Layer 5 of a small transformer language model trained on English Wikipedia (11 layers, counted from 0, width 96). Numbers have three digits each and are written without spaces.
A neuron adds its activation times its output weights to the MLP's output. To switch it off is to set its activation to zero at one token and run the rest of the model.

Output weights of the MLP neurons that the questions are about. A number n stands for (n - 500) times 0.00057.
n24: 605512442419464481494656686365676389334361431249610289469463683491589263482611554563754586325475488643759692607542283681596381626420668458312680424491371584498551551727364457391459594713538465795487270509274678515490439389416313608678590657529560547374613357423278365628489499647338494591
n31: 581477556578839460350422372396554538244341260395334550239389880557291322372575791401309714650743449400533446596324638635688810458694804488560528397479551486477591385362655354435409449520598698462630647261563478718366603709442552491414550694604406491571553820338539394501404368283666483252
n59: 577444495496581544578570405538461132402393653214415668334222318519613728535359471547500409569593452480580564281514466410401648560836547404421581369565616628530616481626664236544488680433499531692687671417775298475397319511275430365666307554558453358309655572494537782535401604979425449466
n67: 337398581753555523456195583615327318630569440662731825626108692511605437464610675526509513282447462373641626508525592629091634684289380672285387425392384397479407655551331440645502188362599511261724524509443399541618525523713460618775551657385439509674526389224685435510506454314424581627
n86: 604349330455567485670587745296527498670311603362582390546414348751396549340605332733366451272269388492668570368456368357502726396471706398379615590252558588529287203626630559485452337777397493746333800292327786800577584464588488680418338614378418690502549633337289262444385429496717510279
n87: 489602451543465553529364461218220365405504508553418425287762606728270389775579646505353680555690522591578466590304460665350460268435558762460387580526477308472355356404483504298641400741478201599384672417397314470441680756466437505683639478604342665499322580364526549436564370454446506245
n96: 542695622537420704521278444221541664503523330492747393356545501574542663443595451383430614386591572270650376390638544594578612678560303374677305555385673716503304515713442527417679431616394644339640447334685328610183744321448466655737607519533380616496534344349385316427784776503382372283
n101: 321661520511721473411753541449303412606434598500739705577400353467407659588346556494542614389575537493548645100596428739459707571716564588771393401293597591726527231599700662394512522297636478697590396452494723380412381286815660205289614375339276352562482475489609643457415514382424187551
n105: 320532721647377626491270373457208546649593604486565439706265618671606606529543561491393521711426594299345350822274454693774522616216094579368545338189659387437562386335405540514669420394414523693408854634157200386753539238625537563563416688608335759383526591670640643537391575481615459184
n109: 148436557659295368482473579436515561525654652351422691605680424655815319515539561581494334528384333676352487455388343499485362358455592525737629476238465640570904435448523561722406306381437477610257634517503829515672678743518671600475642465534510688366702703640588506504628447496209520471
n137: 530633335452631658334633076379409461352551659263541441679367654574680638520473402113397577348279517630316636827528446519525656375582394435525369544504548601571555180386658279299554251586563753647425595360381775391611604616600567628455497466207262595496619668501345386477384413366485272485
n160: 508445642382703480484398307624372528620662485374425576412485572590525372613601315828497389140378542468550582377760754432365473519684764463680663589566626576443467501501738431404316580480389567575497563598371788508605813399486495279462676389447244774276621523616307568490390505534810471415
n173: 224548500607417524502569526550561189348775535362558538513575543433545355591336364560604531616217643864570274721349559439589377530536448241570581394345593444619502306544562549684575320553564563497410470696454638646589527348478357516757518700429553225588520235666524434400330455603550504322
n174: 555427623574498621662550245816637467363383758510444477082789610467417219416261424362511535634678485796664419513536429347284644435468422469180441274436590645599504478573854506610558550636512496403503749743619647939417350336534468574173473634721294485771571454655362436443540272433435476467
n175: 520637568619353529308690628592565455477676643461421730496532277440638352628448580614569437328751507408396643369368472566438345438365540562344490356633547590435609539658432581388362498236780226613392629549522352645528461377327255228520433433501454566526343401762795312690260199381198412804
n183: 338417395445379231297806580435528497802565416515282507592298649473462333523578642642187445197427450485454601279588277326590558609354312481713314329279594488397392664540543587615527459561598389848708522496892183454491780573486393356307585368469352522505581388464479450298461555437594384532

Each question names a token from some text and the token that comes next. It shows the activations a of the neurons there, in the order above. A number n stands for (n - 500) times 0.014.

Then comes g, the gradient of the next token's log-probability with respect to the MLP's output, scaled to length 1. A neuron's effect is roughly proportional to its activation times (output weights . g). A number n stands for (n - 500) times 0.00086.

"ery", then " school"
a: 543470494515500500487518524458513428529472526630
g: 252391572707506303642799556453453617437403769584465654381400389401683383585485416434490389437445581405513520338581519512513565521315464416590759645496389503406632598726675746552627575419583539571528420411722558504454559309515296563365471631411535459288562541482517395685633498438638705476
Which neuron, switched off, lowers the next token's probability most? n183

"imate", then " and"
a: 596513508493501515501357516495499466521456512509
g: 455668527701242663340405332523586456633596417726569413561587535677364499497633309455576541673385303563468496585402587433629451386455595825447506424399587441337237507479371330349353376656487417523270581479449381646474677603525479348534618612582519392457604495342614507489705552512683476651
Which neuron, switched off, raises the next token's probability most? n24

"1", then " –"
a: 447493495495525630521466496514507457508493451497
g: 337550491630323502487294702400580222464583541426301488357497586487493322231640559490565493506530488495208710688480325493469571582433486469518464469451542432640655481432146368405360428359621165627241511614566555423625443408442476466424601501390418513638623500318451549397400501453470467605
Which neuron, switched off, raises the next token's probability most? n175

"ron", then "ik"
a: 475538493560500501507499401504497491504515509500
g: 559650533488425529583742543488506388487443718192492578452443231571728529570524431661477505348581429661541481503422469265499613712413526390493396611363415285507585468664309696461563292593504506640241559569522547494295559362609432516639584591461258688526477539548742330507392533514351404557
Which neuron, switched off, raises the next token's probability most? n31

" L", then "t"
a: 496500499517487543498482509501487494475490488537
g: 557460547551386337350579480331389568460505515296282559305490676395348467369600392536741691571339587321419795619477392364630444383507603554503537515544743520435596551458581292541635560382282449613641424633436515553386365618243584594592408521610510516616405768580394487293607561654473466566
Which neuron, switched off, raises the next token's probability most? n67

" |", then " 18"
a: 497506503504498506504490499500490502497497533497
g: 420605318569631605634522644343656419541524521568744455466436382490501528396586544315583599639412463540412548643693521508378484777297514639322366550510669374610405321640652520373388508422435519308471463446320590621711572411456447374507430387412536306309393508613589333535245273457588630723
Which neuron, switched off, lowers the next token's probability most? n175

" names", then "ake"
a: 494477497471502501517526503481513544477468499499
g: 622578654667380476511504612579466447515368444478558547415339520267710409682419490736481473448597311687620246198498319544402579273532675450520583412453412653530522600560599470446480715608419607132382523372576474542454406229559523328626459445562465503462515579396583452540409464703623352506
Which two neurons, each switched off alone, lower its probability most, in order? n160, n101

" pl", then "ot"
a: 476494526550501597548500519488506500510493501501
g: 390498295307471396388459480457656416572573260425341662684595666453617577443547472675451521402524439280663610489400525613566539205414408573544324623518403503335562506351553418445403619526420560512579464610553572452295764346286483225399415591582506545732352529502467246561493518309511292518
Which neuron, switched off, lowers the next token's probability most? n96

" support", then " such"
a: 499485475508616620960447510497491301411509496505
g: 631374602572467701452422422564624466456719530657306495655671609695512560610301468407412575394473513462639730363614623522435538570359503411407706528281614714446628436508494671540356485630542534760460466489466464499349590381440586488670465549474635722679557615707782393598648596659435403625
Which neuron, switched off, lowers the next token's probability most? n96

" Or", then "b"
a: 485472527496531504533509500491466493477509524497
g: 275462324497589547640365411386420790494460524380385689502580645364304612608377461468416398217524396583709479579723322468331479626665472621587267590323501523546393471436444485342520644208515366594521475779399629490513374551459433595449442463463609536680558405541438216551553488483471515523
Which neuron, switched off, raises the next token's probability most? n59

")", then " Ju"
a: 487490562498511525497507516510530484501502496494
g: 654405389553575482614565373483656435524594423582435608431492476671428508708315544571442384519449373422555582400434372351575612171653584383520442238660527577758454519628601510790391510409472499527521296434627339545239448491399355551663367334392469526434502429602503625370580181353513648409
Which neuron, switched off, raises the next token's probability most? n105

"ired", then " the"
a: 486498500492563585676528513497507547189540425553
g: 617502600600182434375474353482629410140468551553538515560673614648391431540623396370437555461427239534401498333605593449437586451693648511559729521614468361573428514526420488405392497448553480461682433305374529644372381587488231701390330284694536627436497557430613643531471688390427354565
Which neuron, switched off, lowers the next token's probability most? n173

" Ar", then "rest"
a: 502512504513381526499504510488464497478518514525
g: 679647485527614740307705425462483469615383630436390579296477521491467680413422449379758422552682664469523702324531446495450356720533380310430421588473684628289544617514335496329487444572750341503380235431547399584402481393719474507395598609588362610350653562617406619528468472527467495421
Which neuron, switched off, lowers the next token's probability most? n86

"s", then " hon"
a: 307515503511488476529632502515509557448480511514
g: 289469527407458549480483481406337388497686532584364421548510338575483495514561531549588438557510432593266753379630662537425601518796635399409182512571456458494746482336464392323446747671384531414706558503401515788564561318636444522494548654629616449439431499386225402454676502570374417448
Which two neurons, each switched off alone, lower its probability most, in order? n160, n101

" Canadian", then " min"
a: 513484496492501594488484499510516500475705492486
g: 347552447371365305521630618424290773573510409538500684439566506541694439289673561578451397510600468490423569483569536568553602554336323564329516474731477655517515436535639593183643571264195522420504465647418509476594347451406429281457349486545454523516551561391592830464464592524364694448
Which neuron, switched off, lowers the next token's probability most? n173

" cult", then " would"
a: 525492502515503462504418514505490434499561499499
g: 547505610452372462513477325515569346515358330565329444582586640627384517435667473452370734610558599367563600763620455470569508649483436732485467462500678445503588501286489432596526539496392607500309808370639411376537660740638672321295529593519556703543484445517559645711750548355410444363
Which neuron, switched off, lowers the next token's probability most? n101

" F", then "ront"
a: 495514491465498496479464484501493540481505474513
g: 841669592516525510349573405398554315415597348385291279436428434745310472648560523495678416333491402349589526574339654397594500686815349594419519456609607280504587400771555353513477510425485485436690605626487496508453522406584685564508429517726442586610469564412594481301480543444574550530
Which two neurons, each switched off alone, lower its probability most, in order? n160, n31

" released", then " B"
a: 542535484482490527510513492521505503259496513563
g: 615837405462493376763691300512501489487608612653416471442452411379382372849364380515485410445477404286596695476563329308306615527527567611525616553686325513566370591586588633690625351574466451587556444490455405670399510543647708390663411488470479605533630336614465495489628510432499667429
Which neuron, switched off, raises the next token's probability most? n31

"ose", then " po"
a: 519453560523498525484507492498499499281506498492
g: 764274466610669491676639487577463484435599425548470467524449375312572597535375568496417608482422542361649616517927389465385568491426450392659710593628371527685631698534550724599509466406509416437559357383446537400414492358338648652359658773595492598360578398492335410365408468617511617495
Which neuron, switched off, lowers the next token's probability most? n173

"eign", then " country"
a: 505511498501489473508556510517511387517633166503
g: 451389502512645648446662548761574472491511291472528480609376347317493488554530771485562453411526656398706579433642572613620206493640514597648855609330405496492340477561590627535527324444570476684628428540806574390434599462589469614357490695491530520253428546409426542597389541610551549336
Which neuron, switched off, raises the next token's probability most? n174

" though", then " his"
a: 500496513494499545481508512519568490525531491514
g: 565543667494416394399549692255553373410512518500448547490449304652723503668457452398568458417480163513556501475583336612220609589409593552555522399811573466371498441647530547273416623372577518271546544256567485538486512319538424301644457487566663623329510220519440489659633534501394463414
Which neuron, switched off, raises the next token's probability most? n137

" the", then " Pe"
a: 490508527490517493497506498420505491484463488504
g: 547704696439644497621347431622483495587215524484480388243560415445388424600369491702391554413515470504447516357606389519377327343459571367580662362574408460558560527438519592794416349333387475506626619470301531536400332453452775492647479491420319546361202359679618474437539303386529647508
Which neuron, switched off, raises the next token's probability most? n174

"z", then " de"
a: 500490507502509539511498509489510502501485488500
g: 427541525507655441703465417513472612404621601483694557379443492761488590607544230414511576624444561423445543464435429425549439532623427471259601375663512730654585506425538467895517491386400503708658588381460469410324365541708479632594551750558510296338538599412465639213642533362441479472
Which neuron, switched off, lowers the next token's probability most? n175

"anish", then "v"
a: 503497502506496372478598493499510420499729448495
g: 466259624469470501279554281409630474453521483520332709447499595376521420635308656749397504468479558570491553365770596488530418449558257360638455645640511654758466486503595555555421407276510785463245483611419523559470457672605625653420669517442553467400552459511629675678379379586471577632
Which neuron, switched off, lowers the next token's probability most? n87

"ill", then "o"
a: 506495498499510513493585507500518496493449487462
g: 491576241546549536742382382461348349430445491403531611785424288450346518349583492451491624405434395463204458592511514355512443385977557603452315375626607446433414719556625434547567183433540548513405552391524532465564583509408559563502531568401362430310547426396619676547566492406485599465
Which neuron, switched off, lowers the next token's probability most? n174

"st", then " time"
a: 480547476498517496543494481297502418494493210477
g: 518366409554714566672673566718585317469534336480374822469368444589443570491485312621600489198546542371849554444664567551685331638493474488192594437585598434522528549715615389394763517465604530546512442414502511437574442285566552681496537621404340454460511623417417421490487480518530420409
Which neuron, switched off, raises the next token's probability most? n160

"at", then "ash"
a: 505521487488522519528518496499396560482545566499
g: 510406453609614566444486736445428490536416382447460280343487518413529285386439445445598314283569574483462688384587616239684389606364545470729582383655565189609611422637376560427627525491541477532619486434478450557609451370436614529352310515503450682386771412686379495805504621479544463680
Which neuron, switched off, lowers the next token's probability most? n137

"l", then "ab"
a: 501521344506406525608562500501499475503499474404
g: 788436697375490422456545593756496523576329461560496542466529573286561629436549375537554383756484511475576564615390417363349652532411537541371363238364465439479375506538619448544418480428305461326575589288497470552418701579469382314487725547609744319376469601227699549411667612362502426488
Which neuron, switched off, raises the next token's probability most? n59

"r", then "ad"
a: 462524529513482462498498505508482508507502504478
g: 611522459477313482613485535504639409441532693268472702207423599480641547424405524420376546573513303508534755415371278432655296661461209636672553390371352466647525616517495393462484356516714608419555705634654482610591481525345474554512598480474353494275612520443590519681362557397355591363
Which neuron, switched off, lowers the next token's probability most? n59

"ol", then " Or"
a: 457510497488515503482495499507506496499514512473
g: 431547462639661382539419556684351718487602492538648474444421595624181670521551364510553555393412653370464352617437491611607589509589449652380630461314623596460735541387594598768352599339418395691676613294667504627204570600564607540531582551579504405506560514505574503360703438524434715389
Which neuron, switched off, lowers the next token's probability most? n24

"le", then " II"
a: 503569487495484515501503611503495497510504505493
g: 485553397445548436651540462398509420371437670615461648386565757660492521515415553243565384741492492413650452608394471341584388544483506425350413707568454553673522439330453289710466531422654495700820376154442388513252583633571431530496513450440523453408504190432335498508515643512558539507
Which neuron, switched off, raises the next token's probability most? n105

".", then " In"
a: 346506486502492466497468497504500496508518500495
g: 410503679469502511569448570422463246329412424244283585346483593558588766440500641432496386333379501543494436383601532632676456434653700413632421609374433737582391721350296500510584594227532591358602607493665492443568530330645477321720401355423413571418564474498460552292516629453595406609
Which neuron, switched off, lowers the next token's probability most? n24

" 18", then "41"
a: 505495496471502494499477515527500488500467501521
g: 417641583348346814449534536296450652369542557554662272645590326544558568803504349544458538676521314501535601597527320502379378456529563562544530480521489481364751520511251497611473436481496413529597518611614467592489635507456255605531543500577572557331400567573730513394365520778714749561
Which neuron, switched off, lowers the next token's probability most? n174

"ust", then "ices"
a: 521696510606505444523509473500509477502574507496
g: 606522468729569444428357287587697461285608671323488506559547470485390438447393404471300406394508399563663648607625363338380482628401351534567382493218554400383605415296621345468623384411671491402436248809672689511497332394456399487530519507384445353520447405494421491393395454317466330401
Which neuron, switched off, lowers the next token's probability most? n174

" Ju", then "an"
a: 500502515474464506492501494498517500510499524518
g: 518754439457527524533370367509173288490687496238399317521387760387646599504641292500495354520385587441674494674516600669441587364704458426471557422443465424542614490620612548503618746484565555573575427594538614481529467433679469566649296252535597615547657393358375621662598639537486435433
Which neuron, switched off, lowers the next token's probability most? n137

" the", then " Spanish"
a: 500509525482502490499500494423498498482465481507
g: 872484563514722505724410286455347465500371414493471575427504431599650487444404385342283347467540645557539376476648489285382426430795440577585434486469520701661351406534366695670382267509527404359461550537421539550489633540539446647419373452578734435485485411515370608547611260617668465444
Which neuron, switched off, raises the next token's probability most? n174

"ab", then "lo"
a: 484489507482497542482566506501530488494529500519
g: 386648512597656389634533435650412622521452408422413724587408376430580513429476441397635652514527298520391588867482628452398320516487310355508426352374578388457428285662653450560388598529427395612677668661407591316602351453408394464571434629243428658376681500673326645596493501384545501625
Which neuron, switched off, lowers the next token's probability most? n137

"ock", then "'s"
a: 491730506504507511476501505452500463511498503534
g: 625662767440347554526490524476449337529610536538527688478519399667596180579433364629306513708427598723359589553446445530383711425628546771359528456508430658610417511387551425476726482480526611808638310454633490567524551318452586354660607629498446506440459420400416379586347405279550502478
Which neuron, switched off, lowers the next token's probability most? n31

" pos", then "itions"
a: 478500515510480591480492448501505505482485451500
g: 830736364677694385531647433334656500421415377411404370537595585552408455546485695381610320210406478418543701488732612599637600672788499453598360352525560497590505362482356457367348443476580606322437664447527600642470634419523517423452414697540367639489449390382402380536518468446575489577
Which neuron, switched off, lowers the next token's probability most? n105

" 18", then "07"
a: 491512504494496553500481582527504496502466511571
g: 665397620530485592691359612434609388578556393456631426541527562574411449385473622479564516665669367482703886626526649356601356487580446363591530544654388547526476365569224234452526394466347236676577552555436505451476433509767377362466423450531624571661532500579570519228465361579479387689
Which neuron, switched off, raises the next token's probability most? n183